Layer 10 of a small transformer language model trained on English Wikipedia (15 layers, counted from 0, width 96).
A neuron adds its activation times its output weights to the MLP's output. To switch it off is to set its activation to zero at one token and run the rest of the model.
A neuron's activation on a vector x is SiLU(gate . x) times (in . x), where the dot is the dot product.

Input weights of the MLP neurons that the questions are about. A number n stands for n times 0.0035.
n32 gate: 13 -8 -16 -20 -29 -31 24 50 15 21 0 -15 23 41 -15 31 45 0 4 34 -20 9 -4 23 -12 -1 -7 -7 42 55 21 8 42 -18 -2 45 3 29 1 20 0 5 -35 30 -20 -14 4 32 -9 -15 -19 47 9 -8 -60 -50 4 25 -14 -24 -54 -22 3 41 4 48 -18 21 63 19 38 -28 5 -15 -9 30 17 1 2 -14 4 -22 31 59 -29 -3 -16 23 14 -31 -33 -5 23 40 10 27
n50 gate: 8 -30 25 41 40 27 -1 7 -15 -40 -39 5 -28 15 18 7 31 3 -8 -10 15 23 -15 8 16 17 28 18 2 23 -20 11 -33 32 19 29 16 11 34 -17 0 14 -34 26 -9 4 13 2 -44 -2 20 32 25 24 16 18 -9 31 95 -33 79 -4 26 -35 43 28 -2 27 17 51 -1 -19 22 29 -29 -9 -38 7 5 16 17 13 7 55 -1 -13 15 68 68 23 -2 13 -41 16 -4 -2
n56 gate: -5 24 -44 -18 -29 -26 32 12 26 -28 -53 25 33 -33 11 -35 -19 37 -13 -4 5 39 4 4 -17 -10 8 -11 27 -71 13 -5 -38 -18 -33 -1 -19 18 -43 15 -15 26 -9 -32 39 25 1 0 -18 20 -16 33 17 -1 -31 28 -3 16 47 16 -15 7 8 -14 -21 -9 -83 -4 14 -10 4 -52 3 0 -10 -41 -33 3 7 -20 6 -36 4 -11 41 -19 -26 31 21 65 22 20 34 76 -38 31
n127 gate: 25 25 38 25 -29 39 40 -20 -11 6 -43 16 -40 -23 -38 17 18 6 37 -70 -3 -24 -32 44 4 -9 11 6 -24 1 -28 39 -14 27 19 -10 -22 -46 10 18 -8 14 -4 25 -23 14 -11 -8 6 8 -30 14 -27 -40 55 26 47 -9 43 -16 -10 9 28 -23 22 -42 -12 23 10 21 -3 -42 -53 -26 -47 -45 -22 -8 -23 47 39 -6 -33 -45 19 2 12 -17 5 -15 -21 13 -21 41 16 -6
n151 gate: 25 -16 25 -5 18 -10 -14 -34 43 14 -47 -35 -15 -7 1 -20 -17 22 3 -58 -3 9 -5 26 7 16 4 -50 35 -18 -11 -2 -45 -52 17 10 0 6 44 2 -15 7 44 3 4 15 2 13 -32 -29 2 -1 33 9 36 -16 -36 30 46 -31 -17 24 33 -3 8 37 -5 -20 21 -6 -12 -21 -37 3 51 2 29 19 21 3 4 49 40 48 12 9 7 68 -51 36 45 -31 6 25 -12 28
n187 gate: -24 40 -9 -7 0 -22 13 -49 18 3 14 1 44 29 10 15 12 30 31 -30 52 -44 11 17 6 8 6 -5 34 -48 27 -21 -1 -17 35 -45 30 -22 47 -30 -30 1 11 42 12 13 22 -12 11 20 -44 12 13 1 0 -9 -37 21 29 -15 2 33 29 7 -17 7 -63 -10 -12 10 -11 17 20 22 -16 12 -25 2 -11 -40 -2 -28 -57 4 -2 -9 8 -13 27 12 33 -2 29 -11 -3 10
n188 gate: -41 19 -9 64 20 -31 -22 0 -17 -11 -34 -4 -10 -23 -7 18 40 7 -26 -16 -35 -62 56 33 -33 -8 -22 52 22 -2 -4 -17 -7 -38 -27 -4 14 -43 35 16 -15 -2 9 3 3 -31 27 -46 -34 -12 14 29 -11 -7 27 29 -33 -17 32 -7 -10 -49 -10 -24 19 -26 8 -9 27 10 22 -44 -12 -1 11 -45 -22 4 -1 12 15 -35 -6 -15 34 -2 5 -18 -33 -21 29 32 -51 37 -30 -21
n213 gate: 10 5 6 1 42 64 -39 -7 -33 -59 31 18 -16 -4 10 25 0 18 4 -3 -22 -10 4 -38 19 95 47 24 -9 -24 -5 -31 8 -44 -3 20 -32 7 -3 12 36 17 16 25 60 19 -11 -14 -51 -19 13 12 18 -33 33 -18 -8 5 15 13 -21 20 52 19 -18 19 32 2 31 -42 7 6 5 -17 -26 -26 -65 6 -25 20 -13 12 -7 -42 -45 -17 -8 32 0 -72 64 -60 25 -14 5 1
n292 gate: 29 26 -2 -3 -28 0 19 -19 46 46 -11 42 15 48 59 1 41 -12 -5 -2 -26 -13 -52 -5 28 -13 -11 -29 7 -23 -5 2 0 -37 19 -15 11 -46 5 31 -51 1 -23 12 6 -10 -41 12 7 10 -12 21 -2 20 -36 47 -26 1 5 15 17 0 13 -23 19 66 40 -32 29 26 28 -21 -19 0 10 -3 -9 -28 -63 2 -21 12 -38 -4 -22 9 -45 4 -7 38 -16 56 15 0 0 -62
n32 in: 16 20 36 -29 21 31 -6 9 -7 0 -27 -13 -40 28 -3 48 38 -19 20 33 4 25 24 31 10 35 44 33 -46 15 16 2 68 29 30 11 -53 -23 8 -10 -30 -21 8 -42 -17 13 3 -18 27 41 -10 -19 -2 -3 13 44 20 3 -3 -34 -8 7 25 18 11 30 18 -12 1 -13 45 47 28 0 -27 -57 11 -2 -42 2 25 -23 11 5 -19 4 32 -17 4 -7 18 8 14 12 11 -9
n50 in: -22 -30 -5 -3 -11 14 -14 -59 -15 2 -7 -9 20 72 10 -8 11 45 -16 2 -12 -55 -22 16 -14 13 -22 16 28 -41 -13 1 -9 -31 -3 4 34 -32 -50 11 3 -12 -21 -9 5 -36 -2 -17 -32 -5 6 0 -53 -16 -31 -16 -49 4 -25 -39 21 -12 3 -12 15 -8 10 -5 21 12 -25 -12 66 -16 -5 -29 -4 8 3 47 3 -57 27 3 -5 15 23 30 -43 -2 33 3 8 35 -1 11
n56 in: -33 1 24 -16 -15 44 46 -15 -66 -6 36 -10 7 5 -39 -11 -18 -35 0 13 -3 -19 -4 -27 0 28 29 16 -14 5 13 10 -25 19 1 -3 -2 16 14 6 37 15 20 32 -34 8 40 -1 -49 -35 -10 -8 10 -20 33 8 -37 29 -54 -12 16 5 -1 61 48 -28 -5 14 6 -39 -17 -9 -21 21 -37 19 4 -11 -5 12 -3 27 51 28 21 19 28 -47 7 -34 -16 34 -11 -37 10 11
n127 in: -20 -29 -18 0 -18 4 25 -9 31 -35 -30 9 12 -20 28 5 -24 13 29 7 16 17 -37 11 -20 -15 -7 -23 -17 24 -11 -11 7 -16 14 43 -20 5 7 -21 33 10 44 22 -9 -36 45 40 0 -22 17 -45 -36 -5 26 23 -4 18 40 -20 13 -20 -13 -31 14 -44 -8 -2 57 -61 0 -25 -9 -24 -31 0 -40 22 -28 -40 15 51 -44 25 -2 33 -12 6 36 -11 -66 21 20 20 3 34
n151 in: 16 13 30 -3 18 50 34 -39 -18 0 8 -1 -25 24 -3 -8 0 -20 25 -21 -57 10 -17 -27 59 60 3 23 -13 -32 -49 6 -28 -15 -5 -2 -9 -3 -64 -1 28 -28 -11 -5 65 42 2 -2 17 25 6 12 27 30 62 8 27 19 5 11 8 26 -3 48 -25 -54 31 6 -8 27 -4 3 -4 30 13 24 -3 5 -10 -2 18 -10 -26 5 28 15 -27 -18 -7 5 -27 -26 -6 12 5 2
n187 in: -17 38 45 20 -6 28 10 -31 30 -13 2 -13 -7 14 7 0 0 39 -33 -7 9 -20 10 -41 14 27 -10 -8 -27 -54 3 8 -13 4 4 16 46 -2 -28 13 42 -12 8 22 56 8 19 15 0 13 -11 -2 27 27 5 9 -17 -6 -19 -15 -36 22 -21 -23 54 8 54 -2 -44 16 -24 -4 -25 -6 -78 55 -12 9 34 -38 -16 -18 21 15 24 50 -22 35 9 -11 27 -45 -7 -28 -24 -26
n188 in: -24 -17 -25 2 47 -27 20 -8 -19 40 5 -3 19 32 28 9 -28 -21 -16 4 -26 -1 -1 5 -12 -12 -24 15 13 7 -60 5 23 -14 -9 8 24 7 -53 1 -18 -23 2 30 28 32 -7 0 7 27 9 33 -24 -39 -11 10 10 -34 -23 6 5 -13 29 -14 38 17 10 -32 -5 -10 -26 -22 26 15 0 -50 2 -26 -11 27 55 47 23 -26 12 20 16 -30 -8 15 15 -20 -7 40 5 -60
n213 in: -1 -3 1 -14 -18 -13 29 5 1 -33 10 13 -8 6 44 -31 -42 44 22 23 12 0 -23 -11 34 10 5 5 11 -52 -28 -18 14 -3 -22 34 -5 24 32 -6 73 0 22 52 -8 -50 -11 1 5 26 6 15 -11 -27 -2 14 -19 -13 0 -3 -21 -11 -7 3 6 52 10 40 22 5 -19 -40 34 -14 -20 6 6 -15 -39 -4 11 -21 33 -74 4 35 -5 -29 4 13 -19 10 10 -8 -20 -5
n292 in: -64 -1 6 -13 32 -43 47 -13 -9 -17 -15 -2 20 -7 28 -15 -21 -10 6 20 23 34 7 2 1 24 9 2 -2 17 -30 31 0 -16 -21 6 30 -4 10 4 39 27 -43 4 1 30 -30 -9 34 13 -62 -17 45 -15 1 -15 -21 -47 47 15 16 18 4 -7 41 -6 18 3 18 -16 -8 7 1 0 -41 22 1 -19 -10 -6 3 -1 18 56 8 14 -25 -12 43 40 -34 -6 -4 19 -15 17

Output weights of the MLP neurons that the questions are about. A number n stands for n times 0.0038.
n32: -7 -14 -49 4 -23 9 16 -21 23 -54 -2 0 -15 -8 -3 7 1 -20 -44 -27 -4 3 -18 26 32 30 3 -2 -22 -6 -39 32 -44 4 6 -30 25 -16 -8 -13 23 19 -15 -11 4 -5 -1 -17 4 -11 -3 -38 -25 -26 -8 8 14 -13 -17 -9 24 49 -10 39 -23 -28 -22 -3 -16 -27 -25 -2 -14 12 15 39 17 12 31 33 -25 36 3 41 4 -27 -5 -21 51 12 3 14 14 10 -2 14
n50: 51 11 33 -15 16 -9 9 -19 24 -43 -15 2 -13 -23 4 19 1 0 -17 -1 -79 -50 1 4 -10 -43 2 16 6 -8 -20 -14 -34 -14 -3 30 6 43 20 -11 -19 43 -22 34 12 8 30 -11 2 21 26 -23 45 5 18 24 24 0 16 -22 50 44 20 -14 13 -2 -21 -4 30 37 -5 11 -1 -6 -30 -21 23 -6 -3 22 -26 6 -32 9 21 41 -4 -26 10 -13 23 -33 0 12 18 6
n56: 23 -13 -15 -4 2 1 24 4 8 -33 3 35 -1 -22 13 -50 -29 -13 -20 -10 -17 -1 40 13 -10 4 -3 -2 -2 -15 53 -11 0 23 6 18 -11 6 7 -3 -22 1 15 1 -20 32 34 0 3 0 3 -5 3 7 -4 44 -29 -9 29 -2 22 -17 50 -15 20 23 2 -26 36 -17 -10 -48 -26 7 -25 26 -41 29 -15 -15 36 13 -39 -26 22 -22 -26 3 15 46 -13 0 22 -42 -54 -8
n127: -10 20 28 13 13 31 -3 -9 25 -5 -19 13 48 -7 -18 -6 -19 -22 -15 -38 39 -20 -47 1 26 38 4 20 -2 -62 -12 17 19 26 11 -44 -21 -36 -9 1 -31 15 41 -17 -18 19 23 -10 -36 24 9 4 -1 2 18 -45 33 -35 -7 16 14 -67 -21 -16 -7 -28 33 27 -6 30 -7 11 -34 -11 -21 21 -19 -25 -47 -8 -21 -14 3 -6 12 19 -9 2 -10 -20 -17 -46 6 23 16 32
n151: 3 7 -2 -12 -37 -14 -12 9 -26 5 -21 28 -6 25 50 -3 -3 -29 -7 -6 13 0 -12 38 -11 -19 19 -22 33 7 -12 -16 21 -25 -24 19 14 7 12 3 -18 -9 20 -11 -30 -23 34 -20 -38 2 -62 25 1 21 5 24 -19 -37 5 -17 -24 -94 19 4 9 16 -48 24 25 -40 21 -45 5 16 27 26 0 9 29 8 -27 14 11 13 17 -16 -15 -29 -11 8 -3 13 -28 18 1 -31
n187: 25 -18 25 5 -7 34 0 29 -13 7 -9 6 36 -9 2 29 -59 -7 -23 -10 70 17 -24 1 -22 15 -20 -12 20 -3 -31 -28 4 -8 2 -46 -5 6 -37 -10 -16 -20 -52 6 -6 14 22 -28 7 9 -46 -14 -4 -23 -19 21 -31 -17 -6 33 -14 85 41 -7 17 -26 -3 -5 -25 10 9 -42 21 -3 -18 -22 -11 5 11 -40 -82 -40 -24 27 -21 -8 32 16 2 -11 10 -8 -3 0 13 23
n188: -31 -20 -27 20 22 22 -10 -18 18 12 15 -20 2 24 9 -7 32 16 18 -4 -10 -17 10 32 -13 50 5 -4 47 -8 30 -33 5 -8 30 16 53 9 33 -28 -11 -17 -8 17 29 27 24 -17 -26 15 13 -23 14 -16 11 16 -13 -10 -19 3 -14 64 -9 -40 14 -6 -87 -9 -18 17 -16 37 4 27 14 7 17 41 11 -2 6 -15 -14 19 -10 5 29 4 3 1 -10 39 2 -24 -9 -21
n213: 26 15 -16 -36 -5 -4 5 -22 -23 -34 6 -38 -24 -10 14 -2 -13 24 -3 4 -11 18 8 -2 19 -15 4 9 -16 -37 -29 21 70 47 -32 32 5 8 16 -15 21 12 -12 35 11 -10 -7 -10 1 22 0 4 30 -9 13 6 23 -58 -32 -7 -6 28 -11 25 -4 -12 -7 10 19 -9 27 26 -11 -7 7 -11 14 20 -23 6 -12 1 19 -48 19 19 41 -1 15 12 -9 25 36 -10 14 -28
n292: 16 33 23 -6 -19 31 -19 37 7 7 20 5 -2 15 31 21 18 15 -31 -49 -57 23 -20 2 11 -6 2 -4 -5 24 -14 -14 4 -22 19 -24 17 -13 -17 -4 0 -8 -58 10 -28 -49 -51 -10 -17 22 -9 12 31 16 -4 12 8 48 3 -34 -6 44 34 -8 -1 3 -26 4 -44 17 -5 14 1 17 3 -7 -1 -10 1 11 22 20 5 -4 36 9 -12 15 -38 5 8 9 -5 17 40 -19

Each question names a token from some text and the token that comes next. It shows the vector x that enters the MLP there. A number n stands for n times 0.052.

Then comes g, the gradient of the next token's log-probability with respect to the MLP's output, scaled to length 1. A neuron's effect is roughly proportional to its activation times (output weights . g). A number n stands for n times 0.0046.

" 22", then "500"
x: 10 7 35 -27 16 -25 12 -34 -18 -5 -27 11 6 23 14 21 16 65 10 20 13 30 15 -7 -4 -16 -15 18 -10 30 3 -26 -1 13 -22 36 -33 13 -9 5 -5 -32 9 -17 14 -15 -39 -7 29 39 -5 10 -4 -2 -23 -9 -22 -7 -27 -5 15 35 -46 22 -8 -17 -17 -20 10 -18 15 2 -14 1 22 -6 8 4 19 -49 26 1 27 24 1 -7 10 6 -42 21 5 8 8 17 7 21
g: -7 9 -34 3 -27 34 9 -65 -4 -9 41 28 -24 18 1 -13 17 14 -28 3 8 -60 -3 26 0 -23 9 -12 33 14 7 -6 -33 -21 14 12 34 -29 41 18 12 -10 13 5 29 25 5 -19 -4 8 -2 1 -24 -15 0 5 -3 14 10 -13 -8 0 4 -36 30 -17 -27 -21 -22 3 21 -32 -42 18 -25 10 -47 27 2 -2 18 -12 -13 25 -34 -34 1 -16 0 -39 -1 -41 -13 -11 -1 10
Which neuron, switched off, lowers the next token's probability most? n32

"ly", then ","
x: 1 10 -5 -8 11 -17 19 -27 -12 -25 25 -6 -7 -4 6 24 3 -15 5 15 -18 -22 -28 9 2 17 -3 -43 21 -11 8 2 8 -1 -14 -40 -23 14 35 -23 -5 -18 11 -21 -16 10 6 29 21 -31 11 5 24 6 24 -30 -18 -7 31 -12 -20 -1 -58 8 -23 -26 -17 -24 -1 -5 -10 -19 -13 32 -3 0 12 -7 2 -33 -47 -31 5 -8 -16 1 4 -16 3 17 -32 21 -3 -2 28 3
g: -6 -4 2 -8 4 20 67 19 22 47 16 10 -3 -5 6 -14 7 -10 5 -16 -26 3 -16 28 11 39 10 -50 -2 46 41 -6 15 16 -28 67 -35 3 9 -16 18 15 9 1 -22 0 -27 -3 -25 -29 37 36 2 28 0 -19 -38 17 -9 26 23 -6 28 46 -1 -18 -17 10 2 -5 -3 7 -10 3 9 15 27 -31 -22 8 -2 3 -16 11 -2 25 -3 0 -2 -26 -31 1 30 5 28 -5
Which neuron, switched off, lowers the next token's probability most? n187

"′", then "Bo"
x: 7 1 -22 -14 11 2 17 -22 -27 8 -4 8 -6 -21 -24 -1 -11 19 -25 -6 -1 26 -6 -7 -1 19 -17 7 -3 9 -5 9 -45 34 25 -11 -54 36 -16 14 32 -34 9 38 40 18 -18 -1 11 49 -3 13 -3 -32 -4 -4 -4 1 -41 -21 0 41 19 19 9 -15 40 17 -40 7 20 14 6 0 33 11 3 35 -37 -6 25 0 31 -31 -21 31 -17 10 42 -31 -8 2 3 -14 -5 21
g: 11 3 -6 12 -16 6 -22 15 20 4 -16 -22 -43 -24 62 -4 -58 29 20 24 -10 12 10 14 12 -1 -4 -23 22 16 -17 42 15 47 7 32 36 -31 -7 11 20 14 -40 -10 8 -14 31 7 -29 12 -23 -4 -17 -22 -19 1 36 -35 20 -31 11 -6 -8 -19 -27 7 6 22 12 -28 13 -36 10 56 11 -7 -27 6 -18 14 16 -19 -23 4 5 -20 9 21 -3 12 13 -8 22 -14 -31 -15
Which neuron, switched off, lowers the next token's probability most? n213

" other", then " crab"
x: -28 -7 -2 17 12 18 -18 20 -19 25 17 32 13 -20 11 -4 -29 -5 -36 5 48 -2 -24 8 22 -22 -14 -25 14 40 -33 -17 -9 9 -25 -24 19 -3 9 -4 -5 31 8 -10 23 -24 -5 18 2 2 5 -29 -47 2 34 -5 -15 15 -16 -4 -9 -11 -41 -11 -46 -25 38 -7 -25 -4 -33 6 -19 -40 -10 -9 2 17 -1 28 -15 -29 2 -6 28 35 -15 -32 -1 3 0 -14 21 -7 -35 20
g: -15 -38 -27 -26 28 19 -41 -22 0 -29 -13 -28 12 -38 -30 -10 -4 0 -1 -35 -14 1 -43 9 -46 0 -2 6 -2 -43 1 -15 -33 -34 3 18 -9 9 15 -10 -3 -6 9 -29 -3 -25 -21 -38 16 -10 10 -34 39 -28 -22 -10 13 -36 20 4 36 10 3 -6 -46 12 -7 -21 5 9 -6 -5 23 16 12 4 -8 9 -38 -4 1 51 23 4 4 6 13 31 27 -16 -20 -41 3 -21 23 21
Which neuron, switched off, lowers the next token's probability most? n32

"\n", then "\n"
x: -1 14 25 12 10 -3 15 -41 -1 5 9 -1 -22 24 7 -3 10 -15 17 7 -15 16 -6 32 7 21 22 -21 4 -6 -16 19 -15 4 -41 -20 -27 25 -29 12 5 24 -48 5 18 5 -12 -5 25 9 -33 -5 -11 -26 -3 1 18 -45 -15 -15 23 44 -60 16 -1 -1 10 -15 -4 16 7 -1 -15 39 15 15 32 -6 -16 17 33 -11 -3 6 -25 -1 -5 -13 14 24 -9 -2 5 8 2 -8
g: 22 -16 35 12 36 35 6 -5 9 -16 19 6 40 -9 7 2 -5 -33 7 3 -5 -15 -11 -31 37 -17 6 -56 -21 48 1 10 -25 -1 2 -4 -24 32 6 -2 -2 -4 -25 -11 -38 11 -16 -5 -12 0 19 -6 26 -15 -3 32 4 44 -8 19 -14 11 -15 19 -12 -4 11 -14 12 6 -24 -30 31 -6 8 -40 22 -18 5 -37 30 -12 13 11 4 5 0 85 -12 11 42 14 24 11 3 -27
Which neuron, switched off, lowers the next token's probability most? n292

".", then " He"
x: 1 -22 -3 16 26 -6 49 -16 6 1 3 -12 -21 13 4 3 -11 -17 12 17 -12 -4 -24 36 8 11 23 -24 -12 0 -19 29 -9 13 -48 -46 3 13 -6 11 -18 2 -31 11 -21 -1 1 1 32 6 -58 -7 -3 -9 -9 9 -19 -7 -8 -11 -5 23 -60 10 -12 -7 -21 2 -9 32 0 -25 -19 -3 6 21 13 -7 -6 26 2 13 -13 10 -9 -5 6 -19 -6 5 39 -9 -42 -13 -19 -1
g: -12 13 -40 19 10 -51 8 -8 -19 27 -8 20 -57 -27 0 34 14 9 37 10 -36 -6 20 -2 -25 -1 27 -11 -8 54 -40 20 -8 11 -8 -5 -4 -2 33 18 16 -19 25 -4 7 12 -5 24 -21 4 -7 -18 -24 5 -34 -26 16 -13 24 -16 -6 3 0 20 -38 1 41 -7 -8 -1 30 -4 -1 40 -19 -50 0 -12 -23 5 -21 17 -2 32 -2 9 1 -51 22 36 -3 7 9 -31 -3 10
Which neuron, switched off, lowers the next token's probability most? n127

" W", then "ist"
x: -3 14 8 2 8 -7 -3 -17 0 -6 9 -11 -17 38 -7 2 -14 32 3 48 -16 -23 -6 30 11 -13 23 13 13 4 -26 -13 -12 -15 19 42 28 -7 29 -29 -7 -31 -39 13 -9 -34 -16 1 0 2 4 -17 -7 8 -18 22 -53 17 -10 -34 -17 24 -54 -27 22 -12 11 13 -12 1 -13 14 8 -16 -22 10 -12 10 -4 -13 3 -2 19 7 47 5 -20 -8 22 19 12 26 -3 21 32 29
g: 17 -37 -15 -23 -21 37 -8 -28 16 -13 -24 19 -3 14 -1 49 -20 -21 8 14 -4 12 19 1 1 15 -24 6 -22 -21 -9 -15 -24 23 -13 -7 34 22 -12 8 0 -12 -17 -18 -10 -17 3 14 -8 -2 4 -18 -19 41 21 21 -6 1 34 -9 35 22 -20 4 13 -2 -24 10 -14 -32 -55 21 34 26 -9 6 -12 -44 45 14 -15 -22 -43 -69 -8 -20 28 -7 8 16 -34 -9 -7 -29 -6 -18
Which neuron, switched off, lowers the next token's probability most? n50

"-", then " The"
x: -17 16 -8 3 9 -30 5 14 4 -23 18 7 -3 16 4 -2 -7 14 7 7 64 8 6 -9 -18 16 48 -8 10 15 0 30 -2 18 -22 -24 -3 -3 28 5 -8 26 9 16 -4 -11 1 11 7 26 -11 8 -2 5 18 15 -11 -1 -1 3 -3 -59 -55 -24 8 8 -21 1 -6 16 16 -24 -18 0 -33 22 2 -2 -10 10 2 -8 4 -19 -8 -9 -20 -12 -1 10 18 7 -54 8 -12 4
g: 13 33 24 16 19 17 25 -4 -9 11 -8 -14 -14 12 10 18 18 4 -19 28 -5 15 -11 -8 -10 -3 16 -14 15 -38 -22 -25 -5 -16 -94 -5 49 18 -3 -9 8 22 2 -5 -8 -7 -9 -8 33 6 -30 28 47 -28 28 31 -7 33 5 -15 -10 2 -9 -1 2 -20 20 -14 -23 42 22 -1 10 5 -36 14 26 5 0 5 -17 17 3 -2 -29 12 -29 -1 -39 -37 -5 -55 -3 23 16 -20
Which neuron, switched off, raises the next token's probability most? n50

"s", then "^{2})"
x: -6 20 5 -30 23 10 -44 -41 1 15 -1 36 -3 -7 12 -1 -9 -13 8 -25 -19 -12 -3 -12 31 26 -20 -31 7 -5 -31 0 -28 1 20 14 -23 13 -15 -11 -27 19 -6 -1 37 -25 -13 -17 9 -35 21 -4 34 28 -5 8 54 -15 -12 -33 -7 10 -50 20 5 -41 12 -18 -29 3 -32 10 2 -10 -17 -31 -4 18 41 -32 -6 -27 20 8 -3 0 -18 -10 -42 -4 -16 -4 0 -1 24 -13
g: 65 -15 25 -15 11 12 -10 -1 -12 1 -14 -3 -29 0 7 10 -24 -6 -6 32 -22 2 43 -10 29 -25 -1 40 -38 -27 -24 -29 -17 9 -11 2 25 -8 17 -13 25 10 25 14 -10 -22 -1 -10 18 -9 -20 17 9 17 -44 25 -9 4 6 -19 -28 -4 4 -1 19 -2 -26 13 -20 41 -12 21 -26 -19 -52 -10 -61 8 13 3 17 -3 16 -30 25 7 -39 14 14 -25 -49 9 15 32 -16 -4
Which neuron, switched off, raises the next token's probability most? n213

" 2", then "N"
x: 35 31 2 -37 -9 9 15 -37 -6 21 3 27 -10 19 29 5 9 33 19 -14 12 -6 -21 24 -19 -38 -8 -1 17 17 0 -34 2 -20 -26 35 8 -25 18 22 16 -5 5 -9 12 -23 -4 -20 -8 30 1 5 -8 -9 -34 -1 -20 -1 -5 -11 -28 34 -54 -3 14 -32 -18 -42 -5 -22 7 24 0 11 -9 -15 -2 -3 46 -39 -1 -4 -3 32 -20 -8 11 10 -20 15 10 -18 3 -10 51 -8
g: 0 -25 -31 4 52 -19 -22 -20 14 11 -14 -29 -41 -16 -16 49 19 0 -16 48 -4 25 -26 -7 10 30 0 -34 23 4 18 -1 -17 -15 21 23 -5 12 -21 32 -47 -21 -29 -15 -3 -3 -37 -5 -40 -4 7 18 -21 -34 22 31 -8 16 -24 3 16 7 -11 19 16 21 21 47 44 34 3 -7 -11 19 7 7 21 -13 -23 0 18 13 36 -6 -12 22 1 27 -10 -19 12 25 4 12 -20 -18
Which neuron, switched off, raises the next token's probability most? n187

"-", then " Bra"
x: -1 27 10 -12 19 -3 4 -2 -6 -19 16 30 12 -23 30 7 -3 30 -17 21 35 22 7 -16 -29 10 50 18 2 53 -10 46 -12 18 -9 -27 -7 0 4 4 -5 -31 14 16 11 22 -8 5 3 33 -11 20 15 -4 38 28 0 10 14 3 -33 -51 -30 -8 18 40 -10 21 4 7 21 -30 -39 1 -26 13 13 14 -26 16 0 3 -1 -26 -19 8 -28 -8 5 -11 37 4 -17 -17 -30 9
g: 1 -47 25 37 33 11 12 42 -24 27 -18 -15 -29 -13 -28 -18 43 12 -13 -1 4 34 43 16 1 18 15 -3 -6 4 -21 14 -3 -9 13 9 49 19 -14 0 46 30 -5 22 -7 -27 -8 -13 -49 -50 12 -1 -5 -9 -14 -20 -32 -18 -21 13 26 -4 -11 6 -19 -4 13 18 7 -13 0 -16 -12 -23 9 -1 -38 17 -27 -32 -16 -23 -8 -2 -6 -26 -17 -30 4 12 -12 38 9 -2 -50 -17
Which neuron, switched off, lowers the next token's probability most? n50

"el", then "eration"
x: -1 37 -1 12 -11 -17 7 -10 -8 -5 21 -13 16 -2 -2 -4 12 14 -11 -2 -18 1 10 -17 -1 -9 17 -8 -33 24 31 22 -22 1 0 24 23 -20 -14 6 3 29 -4 -20 -16 -7 -30 53 39 17 21 -24 33 -5 14 -21 21 -22 4 8 -8 2 -69 7 13 8 13 40 -21 27 26 7 32 -2 9 -12 2 -16 23 -17 -24 3 25 -7 23 -39 5 -19 4 11 11 -8 16 -20 2 13
g: -26 0 -3 -2 31 5 22 3 0 14 -17 36 -1 25 23 20 43 1 21 -3 -3 21 7 -54 6 33 14 3 41 2 27 4 -1 16 -14 -5 16 2 -32 12 16 14 11 7 -28 -5 14 -38 -50 23 30 3 -2 6 8 16 21 9 4 -3 -5 9 -12 -26 14 -32 -19 2 -24 26 -9 42 34 -13 -24 -50 38 13 17 -17 7 27 -42 22 33 24 38 6 -4 5 37 -2 35 5 28 -25
Which neuron, switched off, lowers the next token's probability most? n188

" and", then " the"
x: 13 23 -17 -8 17 3 -23 -11 5 -4 -46 -26 -24 -5 15 -3 -7 22 -6 19 46 -44 15 14 8 -38 29 28 0 -5 7 20 -4 -4 -19 -30 -17 24 -42 -5 4 -24 -12 -14 -11 -13 -10 5 -5 47 -38 -28 1 -17 23 -25 -9 9 -7 6 -7 -8 -53 -20 -10 6 -25 11 4 35 3 15 29 -48 -11 -1 -18 42 19 -36 -25 -16 -11 -8 1 7 -8 -6 23 -9 -6 -22 -3 15 3 -12
g: 14 19 11 -18 -21 -14 -19 2 -9 9 -13 -46 -9 4 -6 -13 10 21 2 3 -6 -15 3 7 13 22 -34 3 27 -57 -19 3 15 -21 8 5 -20 15 -14 -3 53 3 46 -6 -34 -15 -27 -19 -2 37 -38 -20 73 33 29 -15 -23 -38 -26 -20 18 22 24 -2 4 19 17 14 0 -14 21 31 -8 -15 28 7 28 9 19 44 -15 -14 7 -17 -14 5 -26 -10 -10 -10 -9 -2 40 24 -6 14
Which neuron, switched off, lowers the next token's probability most? n56

" ver", then "si"
x: -4 1 4 12 0 -14 9 -9 -9 -37 5 -2 -26 -13 20 -25 -7 7 43 -13 -36 -2 26 15 25 -38 28 -10 -6 6 21 -25 -23 5 -27 41 -15 -14 7 -2 -15 6 26 11 -19 -33 23 11 27 25 -9 8 32 6 -49 12 -3 -13 21 -10 1 19 -57 -1 8 -25 34 -5 -6 -8 17 -21 21 -12 0 26 7 -29 -18 -20 -8 3 16 0 20 8 -15 -35 15 -1 -18 30 -11 10 -3 -24
g: 27 24 -38 20 -1 -29 14 28 10 -6 30 45 15 7 -2 24 -33 -13 -9 22 -5 18 26 11 11 19 -14 17 21 -34 28 17 40 -38 -14 -2 -4 8 10 -15 8 -12 22 -24 14 14 37 21 -28 -56 32 3 28 26 -24 -6 -7 -28 -2 -22 -17 4 -1 2 24 -9 -5 -63 48 0 -11 -18 -12 5 10 -24 31 11 8 2 -13 -23 -10 -42 -42 36 2 7 4 4 -24 12 6 -3 -9 0
Which neuron, switched off, raises the next token's probability most? n292

" possess", then " both"
x: 28 -16 27 -6 -16 -29 -1 -24 17 -19 -15 -6 -18 -25 20 -26 -9 -8 -17 -41 27 -6 3 21 -2 -24 -37 -3 4 5 2 6 -27 -17 5 -21 -5 4 -2 -13 -10 38 -4 -7 22 -36 -18 -10 5 -3 -2 -7 18 3 -8 -4 -30 -2 14 -4 5 -4 -71 -3 -6 -5 9 -24 40 -6 -4 27 -16 -4 -2 6 27 11 -16 -10 -36 -10 21 8 -15 -6 -26 -33 2 -13 1 11 18 -7 -16 42
g: 26 -2 -19 22 4 -58 8 38 0 9 18 -24 -22 7 -2 26 7 -13 -25 4 -1 65 -4 -14 27 -22 -18 3 23 -3 -15 -15 -21 -14 7 -25 11 41 -26 -2 -2 -10 38 16 -1 -15 40 -5 -12 -8 -18 -22 36 19 17 -27 -20 -33 22 27 -14 4 -13 30 6 15 -17 2 18 -5 13 5 17 20 39 -7 13 -19 5 30 -3 -27 15 -31 -5 30 -20 13 -69 -12 4 23 0 4 6 -43
Which neuron, switched off, raises the next token's probability most? n151